Layer 4 of a small transformer language model trained on English Wikipedia (11 layers, counted from 0, width 64).
A neuron's activation on a vector x is SiLU(gate . x) times (in . x), where the dot is the dot product.

Input weights of the MLP neurons that the questions are about. A number n stands for n times 0.0076.
n8 gate: -20 -25 8 12 -16 -5 25 41 16 -34 -41 -18 -24 4 -41 -7 -12 19 6 -49 -1 -2 0 -18 -20 -30 50 -18 20 -17 -29 -36 8 33 -30 -3 24 16 50 -3 13 1 27 9 11 0 21 -24 -6 -11 10 11 -51 -82 18 36 0 1 8 -16 -41 -20 -20 -37
n23 gate: -14 -32 11 -60 10 -18 20 3 -22 -50 34 7 -41 -9 20 -2 -13 24 41 -9 -12 -12 -16 18 10 -45 -7 -30 32 9 -2 -50 8 40 22 3 17 24 -66 -44 -4 -6 1 15 20 42 -14 -17 0 27 -8 -23 -14 -12 -13 -37 45 25 14 0 24 -4 -28 2
n52 gate: -5 -39 -45 -16 -15 17 0 48 66 -33 39 26 -43 15 -23 2 14 -16 -16 -5 -49 -56 -25 -28 -21 -20 6 -41 27 -41 23 17 28 42 0 36 54 15 9 -26 -26 -17 10 -53 -5 -32 -55 -44 -68 4 1 16 -22 -4 25 23 10 46 4 18 6 20 18 10
n64 gate: -15 -28 8 1 -14 -13 12 83 -8 -2 -4 -2 -1 6 14 -28 -13 12 4 -23 2 7 -11 -43 -23 6 53 -7 26 29 -18 -5 -8 41 -38 -36 2 36 -23 10 -1 9 14 -5 6 13 -21 11 2 79 19 -16 42 42 -24 30 47 2 -10 -13 -55 -5 -5 3
n78 gate: 24 -13 -56 20 -13 -4 13 17 -37 35 6 44 -8 -63 8 37 -18 39 12 -22 -35 -54 -9 16 -7 -11 -37 -15 13 27 6 30 6 5 -15 -21 -12 -24 -15 -16 5 20 28 -20 -32 -12 6 6 -58 16 4 1 52 -35 -15 30 27 24 25 34 -21 -15 18 24
n96 gate: 18 -16 9 18 38 -8 30 -32 42 0 9 50 -17 34 33 6 77 -20 41 35 35 -26 7 -32 3 3 13 3 14 17 11 -15 -13 -6 18 15 -8 18 22 -2 -49 -20 26 -52 -18 1 30 -3 -22 -18 -4 -17 41 -23 20 -23 13 15 23 2 -10 27 -11 12
n109 gate: 30 -7 -33 -24 -45 -22 30 39 5 -4 0 17 72 15 3 -6 -33 37 -25 -9 -4 15 4 -24 -25 10 -2 -27 23 75 46 -4 11 -1 29 -43 24 -5 -50 40 5 -4 -27 9 -34 68 -30 -29 6 7 16 30 24 -9 1 1 -11 -11 -32 19 -7 0 32 48
n110 gate: 22 46 0 -9 6 20 26 18 -12 20 19 8 -20 -45 38 -12 -24 -12 56 -37 50 -35 -53 1 -8 -9 -4 -12 -25 37 -13 19 9 18 51 -14 -8 -12 -18 -23 26 37 -44 -11 14 42 -24 -50 31 -27 45 35 -1 -32 0 1 36 -11 -4 31 0 26 7 45
n111 gate: -10 16 16 -14 44 20 32 -1 15 -42 6 51 -13 6 54 -12 -5 15 -15 -68 10 -10 -39 -13 -13 68 -8 -29 -12 0 -15 12 -17 -42 12 -32 28 -28 -60 9 -16 41 10 -55 -22 -17 -34 26 -6 -27 22 -7 -10 -30 -12 -28 34 -24 -29 16 9 13 40 8
n114 gate: -8 5 -14 59 -11 -9 -2 -6 -18 47 -42 80 -5 40 1 7 16 -54 42 11 -6 -29 -1 -43 1 -9 -15 6 15 23 -24 20 8 -7 46 -10 51 -15 -44 -17 -40 -3 46 5 19 -8 -40 -19 -94 3 11 -8 -6 -25 22 18 49 -26 -18 4 -8 -25 31 25
n141 gate: 15 4 -9 37 -24 -61 -14 19 27 47 37 18 18 10 17 -23 -9 -8 -8 31 35 -38 9 28 -3 19 -17 -7 -24 18 -8 4 -3 -16 67 23 -16 -1 -1 -22 19 31 -21 -39 -10 -42 31 -17 -4 -2 -12 -25 -61 -10 -23 -11 5 20 -32 21 12 -7 18 53
n154 gate: 14 -23 0 33 8 -55 -11 1 -7 -27 -15 14 -15 -20 49 -1 66 -37 21 -19 -2 -9 -50 -17 -5 -23 4 -2 38 10 -24 -46 63 19 -8 -11 -1 16 -62 7 22 20 -11 1 -31 78 8 -44 -35 -26 34 32 20 15 37 34 11 -47 -2 58 -11 -19 9 -12
n8 in: 18 23 25 2 3 8 13 -6 -43 -8 -4 2 -21 -9 4 41 -21 28 51 -22 47 -3 -19 -25 -23 -22 20 10 -44 10 -8 16 8 -46 -14 -43 -43 -18 -22 19 -18 7 13 20 -5 53 -9 -30 24 57 -43 6 -1 -13 8 26 6 36 -25 46 -33 -9 17 -40
n23 in: 9 14 28 2 15 12 31 5 -49 0 -40 1 28 26 34 -5 25 -23 2 -11 -11 -14 17 16 33 -27 -28 32 -5 5 -14 28 -24 -21 50 -25 -5 -27 -20 38 10 -15 32 50 -24 26 4 30 23 -5 7 15 41 -17 -6 -30 -15 -10 15 -6 -53 -1 1 20
n52 in: 11 -10 50 -5 9 25 -7 14 -16 3 -26 -13 9 13 -8 26 21 35 31 22 25 -27 2 -13 -58 0 3 15 14 3 -1 -26 -17 18 -46 17 -10 -1 -47 50 -36 -14 3 21 -4 -11 -59 -56 -1 38 -15 -8 -31 45 17 -11 -13 -4 -24 3 32 -10 5 -1
n64 in: 14 -12 -23 32 44 26 12 -12 15 0 -3 2 -30 -3 -63 10 33 31 29 -3 -8 3 -24 17 21 -12 36 -44 -15 -16 -64 26 -7 -21 -18 18 25 -2 38 23 -46 -6 11 -12 -41 13 -11 -19 -1 30 20 1 -27 0 -10 10 -46 -22 18 -21 8 21 -10 -15
n78 in: 28 -8 -11 6 5 41 2 -6 21 -30 -36 -36 -10 28 32 -7 -19 30 -12 -25 -52 13 3 17 -55 -26 15 19 -7 -36 7 -21 9 22 -20 -16 -7 -24 5 -18 -20 1 18 -25 4 34 -37 9 18 -3 29 -15 19 11 -14 -15 12 23 -16 -1 47 2 34 -15
n96 in: 43 7 -40 -17 -1 24 17 -13 24 13 13 3 8 19 -11 11 9 3 10 10 -64 -4 40 21 -22 3 16 -48 -23 11 42 10 -28 -2 26 25 -14 -35 7 30 -10 33 8 39 -16 -11 16 27 5 -11 4 -3 6 31 -25 -10 -3 -21 -32 0 31 5 -16 -23
n109 in: 74 -28 27 -2 43 21 32 -16 -23 -2 1 -4 -5 3 -39 -33 19 3 17 12 -13 27 -13 0 34 -18 -11 29 -36 -29 7 21 -27 -8 -62 31 -8 -43 -25 -41 -9 12 9 22 -12 6 27 27 -14 16 15 -18 -8 -20 0 -23 -13 -49 5 13 21 -39 -14 15
n110 in: -6 -12 -5 2 37 16 23 29 0 -40 -28 17 4 -16 2 -21 55 -6 19 12 -47 28 13 2 47 18 -10 -15 -20 21 -23 0 -22 23 -45 -22 34 -14 34 -4 20 19 3 -21 -32 -9 11 -29 61 -5 6 -30 -14 45 -3 -30 60 -4 -8 -19 24 -24 38 25
n111 in: 17 16 -56 -7 4 -37 -56 44 14 14 -19 -3 30 19 -31 7 -23 -22 28 -52 34 -45 18 -7 42 -19 49 -2 -33 -7 -9 40 -10 18 -15 54 -18 -6 37 13 -39 -18 28 -1 11 9 -21 1 29 -2 -5 -33 22 7 31 -8 3 -19 -14 -28 7 -28 -3 7
n114 in: 20 11 5 -19 70 7 -2 -34 31 13 22 28 -9 42 -61 13 -63 33 -49 -4 -16 -20 1 -11 -25 -16 34 38 -5 18 -8 26 9 -15 5 -11 33 -42 4 6 -13 -11 -20 -8 -3 -44 -27 43 23 15 16 6 -11 8 -25 2 -16 1 -33 18 6 -22 -12 -11
n141 in: -13 9 -21 -33 -45 -3 -32 -19 -1 -25 13 -16 -15 1 -22 16 -19 19 -25 -11 17 10 32 33 16 8 6 -8 -14 33 -34 34 18 -28 -3 -17 69 1 10 -1 -1 -26 35 -6 -8 6 5 73 15 3 -45 20 2 -3 13 -33 20 21 -9 -18 -1 -14 6 0
n154 in: -23 -9 10 17 10 -2 24 -2 -26 44 38 16 -3 -4 -24 4 16 0 -10 -47 -3 67 21 4 19 -16 -11 -65 18 -25 -28 -38 -23 51 -32 -16 29 -11 -24 2 -1 6 2 -12 -38 -2 -43 21 33 -13 4 3 -21 24 -20 7 -7 -2 15 -43 -23 0 20 -56

Each question shows a token from some text and the vector x that enters the MLP there. A number n stands for n times 0.039.

"ill": -3 54 -12 -24 42 -19 -18 15 3 -14 -24 18 -7 6 -20 -3 -33 15 0 27 -11 -41 -23 26 21 -23 22 7 -10 -12 -53 -14 -31 29 1 -13 -3 -40 5 21 33 12 -34 1 3 1 15 29 23 9 14 2 12 -22 13 -12 -40 17 24 -3 -17 6 -57 -5
The three highest activations, in order: n23, n52, n154

"ed": 13 29 22 26 39 8 12 26 -24 7 7 -34 3 -12 -27 -22 -36 -20 3 13 21 15 -3 1 -7 -13 8 26 -37 13 25 25 -42 -67 4 9 34 -15 -3 -6 -2 25 -9 23 8 14 -6 35 -3 -19 24 0 11 55 1 24 1 -3 -17 24 50 0 9 32
The three highest activations, in order: n109, n110, n154

"ad": 21 -6 34 -50 7 3 -17 19 -16 -12 -27 25 -20 -18 -7 23 -3 -1 -39 63 7 41 10 11 14 -27 1 19 4 -31 27 13 1 -26 -46 -27 5 -26 -7 -18 -15 -8 1 -29 27 -10 5 50 -23 -13 -28 -5 -19 -25 24 4 -8 -8 -27 -7 0 -17 17 -16
Which neuron fires most, and how strongly? n64, at about 0.38

"c": 0 -1 2 62 8 -31 -12 23 2 21 -26 8 -20 29 -2 -4 23 -16 19 -16 11 -13 19 42 14 -13 -33 -1 -52 -15 -30 24 -30 55 -4 -2 -22 17 -11 4 4 -29 -2 35 -21 -3 18 21 -14 -11 28 0 -2 39 21 -12 31 -37 18 -2 -1 2 -13 34
The neuron with the highest activation: n154

"as": 5 12 34 -23 20 17 -12 5 -3 -11 -15 -32 14 -4 24 -16 -20 -1 21 -41 35 9 -24 12 59 1 -3 -11 -38 -44 4 18 -39 -10 -83 2 -3 -31 22 -2 5 -8 -20 -22 6 -37 13 -4 31 -37 13 -28 6 -19 45 11 -1 -27 13 27 -3 16 4 18
Which two neurons fire most, strongest first? n111, n110

"d": -17 -7 36 43 0 -18 -4 12 10 -6 5 19 -34 -22 -11 35 17 8 -51 39 4 16 13 9 23 5 -52 15 -19 29 -31 -2 -22 20 8 -29 5 -15 -52 32 45 0 -3 25 6 -8 -11 8 6 -34 -22 19 -3 24 6 34 -7 23 -27 -14 -5 19 -35 10
Which neuron fires most, and how strongly? n154, at about 1.1

"9": -23 44 3 43 -7 -21 19 7 -1 0 -11 -14 21 -29 7 -6 0 69 -19 16 -33 -18 20 12 10 -12 4 -4 -10 37 29 -1 -29 -3 -42 5 -9 29 -7 -2 13 20 -12 -1 -7 1 3 22 34 -4 4 11 -53 -15 7 -3 -22 -16 -11 -25 8 38 -42 5
Which neuron fires most, and how strongly? n111, at about 0.23

"ork": -1 23 7 -14 67 3 -12 -1 -43 -10 -10 -39 -40 20 -17 -60 -7 2 -12 -10 15 -11 -18 1 9 -15 12 42 15 10 23 -1 -28 -39 -13 17 -13 -27 -21 14 -6 20 -24 30 8 30 -27 35 18 9 9 25 5 -54 4 4 -15 -1 12 8 42 -16 0 3
The neuron with the highest activation: n23

"\"": 9 5 -18 -12 26 3 31 -16 19 52 -45 -53 3 3 -10 -14 29 -4 -10 25 -6 12 27 32 -44 -21 8 -7 2 45 -17 12 6 -9 39 25 3 9 -17 -15 19 26 -34 0 28 25 0 -11 44 7 -29 16 -3 -1 19 -7 -3 13 23 -28 26 27 -12 -1
The neuron with the highest activation: n8

" from": 8 15 4 5 24 10 -5 -50 -2 26 -9 -25 24 -23 4 18 3 38 7 -5 -12 7 -18 -16 14 -51 1 -2 1 -22 -26 -23 19 -25 -12 28 2 -4 32 24 -7 -1 35 40 27 -8 -5 4 13 -13 10 11 33 21 30 12 19 -2 -23 38 7 32 42 -24
The three highest activations, in order: n154, n110, n141

"1": -47 -11 -1 17 -1 29 -4 -4 -16 5 12 -13 -38 -46 0 4 33 -8 -23 1 -8 -12 6 -12 17 23 -37 24 27 3 -22 -2 -4 -7 8 39 -38 45 -2 13 20 3 11 1 24 -8 14 14 -11 33 0 -12 3 21 30 16 -14 -23 -1 -14 23 49 -21 -3
The neuron with the highest activation: n114

" in": 1 -2 2 12 33 28 -12 -25 1 25 3 -35 8 -5 -2 36 -1 62 -13 25 -7 14 6 -27 15 -35 16 29 -12 -24 -34 -22 -1 12 4 -3 -1 9 64 -5 -29 5 24 30 2 3 -20 4 19 -13 4 16 19 11 53 -17 -5 6 -20 48 4 22 30 -10
The neuron with the highest activation: n8

"al": 29 28 22 14 -4 1 16 8 -25 47 9 -4 18 18 -59 21 11 -11 13 37 -10 15 -5 16 26 -9 8 37 -20 -2 -2 19 -38 -22 -2 -3 1 -6 19 51 -46 15 -4 38 -10 -33 14 9 27 -24 13 -17 -11 7 -6 28 42 10 22 2 16 15 -52 6
The three highest activations, in order: n78, n96, n114

"her": -8 11 -5 14 2 -18 -10 12 14 -20 11 -27 2 -11 -51 18 12 -4 -16 17 11 14 -2 20 -15 -38 -28 24 -15 21 -23 -9 -47 5 -25 11 -48 18 -5 56 -7 1 -14 54 0 -27 -5 16 -32 -5 6 25 17 19 32 -1 8 42 -20 -1 -23 -45 -13 -21
The neuron with the highest activation: n8

"ame": 22 49 8 -7 20 2 53 -24 0 -22 5 -58 -23 -4 -6 -17 5 0 -23 29 24 2 -12 -21 -11 -17 -10 45 -4 -12 13 7 15 -38 -21 33 13 -43 -9 7 16 3 -7 44 16 -39 12 0 12 -3 16 -6 -12 -5 45 -13 19 10 20 24 21 10 -28 21
Which two neurons fire most, strongest first? n154, n111

".": 22 14 -8 22 16 -40 -15 -4 4 10 -9 -50 28 -49 9 -5 39 -7 -12 33 -16 6 -11 20 -5 -25 41 45 29 -7 5 26 3 -4 7 -8 10 12 54 -32 26 -6 0 -14 13 16 3 9 -5 10 -13 0 -1 30 -2 11 -3 4 36 19 -2 43 -20 -32
The neuron with the highest activation: n52

"ou": -16 8 10 -20 19 7 -11 12 6 -22 22 3 50 38 21 -8 24 -16 15 -27 3 12 -5 15 -24 29 -53 8 -21 25 34 -3 3 -10 -17 -1 -2 -15 31 -44 -4 -9 9 -23 -1 -18 -18 24 15 -2 -7 23 -62 -45 48 30 26 -15 11 -15 -28 13 -1 43
The three highest activations, in order: n110, n141, n64

" of": -10 24 22 7 19 11 3 0 -8 -2 21 27 23 -23 -6 3 5 15 -12 40 -2 -5 23 3 -12 -54 16 -21 -5 -28 -7 -22 2 16 -43 27 27 -1 48 24 13 17 18 60 5 -10 -12 22 16 -9 3 10 27 7 26 29 -17 -7 -5 44 5 26 17 -19
The neuron with the highest activation: n8

"is": -2 -18 8 -26 1 -1 -26 -8 -28 -4 17 -65 -19 -10 40 7 21 24 34 -11 13 10 -51 -3 35 20 16 9 10 -11 -13 38 18 17 -49 -3 23 -13 8 46 24 -7 -42 31 16 -24 28 21 17 37 -2 -19 9 42 -7 36 -9 2 6 -3 -12 -6 -20 26
Which neuron fires most, and how strongly? n64, at about 2.1

" th": -37 1 3 -2 15 -14 -14 -18 9 42 -1 13 -14 1 -16 -8 23 -6 23 9 -65 -43 -14 17 -17 -20 36 5 19 18 41 -8 4 -31 2 -5 -21 -18 7 -25 -10 -10 16 15 -8 -15 -5 42 30 -13 -4 -1 21 -6 39 -10 3 -24 5 -18 -12 48 -3 4
Which two neurons fire most, strongest first? n96, n114

"==": 18 10 0 15 30 -13 10 -26 12 58 -7 -35 -18 -21 19 20 28 -28 23 -10 0 8 18 21 10 15 36 1 14 1 17 32 4 4 2 -38 1 8 28 -23 20 24 -14 18 -8 15 -18 -13 2 6 -37 49 4 45 33 -7 -13 -40 31 -1 -4 0 30 -22
Which neuron fires most, and how strongly? n154, at about 2.8

"ch": -28 -26 7 -22 -2 -4 23 25 -21 1 -14 1 -6 -31 5 32 12 14 46 11 -23 -41 0 12 -6 4 -3 18 -46 5 12 4 11 -19 -16 -20 -31 -25 7 31 -2 -36 -1 17 10 32 -12 -12 -21 -5 -10 17 29 7 28 27 -39 68 12 2 30 20 -12 -6
The three highest activations, in order: n78, n52, n114

" p": -33 -7 -2 -12 -10 3 -46 -4 -43 29 22 5 8 7 -3 13 18 23 -15 33 -14 -11 -15 -9 -21 -2 31 10 3 18 4 12 6 28 11 -4 -5 -13 20 2 -4 1 21 31 7 -11 -15 1 8 -17 -31 -2 23 30 22 -12 -24 19 19 -10 3 70 27 35
Which two neurons fire most, strongest first? n52, n110

" m": -44 -1 -1 8 -16 -14 -26 -34 -42 36 11 10 5 -4 6 22 0 -5 8 50 8 10 -8 -8 -10 -18 19 19 -3 8 22 7 13 9 -10 -3 -13 -16 8 2 32 11 32 2 8 -7 30 -27 6 -15 -39 -1 10 14 0 -14 -18 9 2 -19 18 68 4 21
The three highest activations, in order: n109, n64, n154

" T": -41 -2 5 14 -1 8 -18 27 6 -1 11 10 -19 21 -1 14 2 -3 0 32 -5 1 -5 -21 34 -4 0 -10 10 -10 17 4 -14 -11 -16 -16 -2 -6 -14 10 1 -18 21 15 -3 -20 -13 -13 -7 -3 -58 17 15 17 1 -13 -12 -5 -4 1 8 80 23 15
The neuron with the highest activation: n52

" and": 10 31 6 10 33 -2 -14 -17 16 -4 29 4 -10 -21 14 21 8 3 -7 59 -17 14 -22 -15 21 -19 4 -2 -7 7 -23 -43 11 -32 -3 25 19 3 19 9 0 16 17 49 46 -12 12 -9 -13 -29 11 -12 18 59 1 -1 -16 10 15 19 -8 41 31 -15
Which two neurons fire most, strongest first? n96, n111

"ru": -13 -30 4 -6 36 -6 19 -2 9 3 18 62 -4 19 41 -4 21 15 27 20 -12 -27 13 -12 37 18 -33 27 -7 10 -9 -1 -32 -37 -40 -2 13 -20 7 -16 -13 -7 11 42 -11 -8 23 6 -24 55 5 9 -19 35 18 -12 -29 -11 -28 -1 -32 38 3 27
The three highest activations, in order: n114, n96, n64

"iv": 20 43 25 4 25 -11 -8 10 -56 21 -32 6 -35 15 3 -31 -5 -20 -6 2 -11 -33 26 -29 -53 -2 5 9 4 -14 -11 33 25 -40 22 -10 -13 -16 11 11 10 -33 15 25 2 16 16 57 0 6 -14 24 -2 30 18 -38 -6 -12 12 -13 14 -16 0 23
Which neuron fires most, and how strongly? n114, at about 2.9

"b": 15 6 63 44 39 -6 -8 -9 30 26 -11 28 -32 9 -32 8 -25 12 3 3 -2 -14 14 32 -5 -9 12 -20 -28 34 13 41 -18 9 -41 -40 -2 19 -2 31 -16 -18 24 -10 2 -33 -4 10 24 -6 -6 13 -22 24 -13 0 27 -24 1 -43 -1 16 16 -5
Which two neurons fire most, strongest first? n64, n114

"ust": 4 -8 -4 -26 -4 16 -8 -1 6 15 31 18 -4 -1 -9 74 -48 24 -3 -26 -6 -54 -6 3 14 -5 5 11 -37 -7 25 1 -8 -2 -23 -23 -4 -33 -8 2 1 -43 -14 -12 19 -12 -2 20 -10 9 -23 7 9 -11 -25 -12 -62 29 5 32 20 18 3 3
Which neuron fires most, and how strongly? n78, at about 1.6

"n": -11 0 33 15 9 -26 25 6 -21 22 -30 34 -18 -16 20 -29 25 -14 -15 45 -5 26 1 7 35 -9 15 27 -9 16 -22 -1 12 -35 -22 -7 26 -8 -37 1 21 -1 6 23 12 41 14 -1 5 -26 39 0 10 -15 21 13 -20 33 -15 -10 -24 52 10 -28
The neuron with the highest activation: n154

" which": 13 8 25 26 38 -24 -8 -19 13 16 11 12 -4 -9 14 -22 8 -20 -11 20 -22 21 -56 11 29 -20 0 30 -11 20 -1 -18 31 -46 17 19 25 -21 16 -11 10 17 12 22 57 5 -7 -11 -35 9 16 -11 29 54 -32 5 4 -15 14 7 -10 41 4 -14
Which neuron fires most, and how strongly? n114, at about 1.5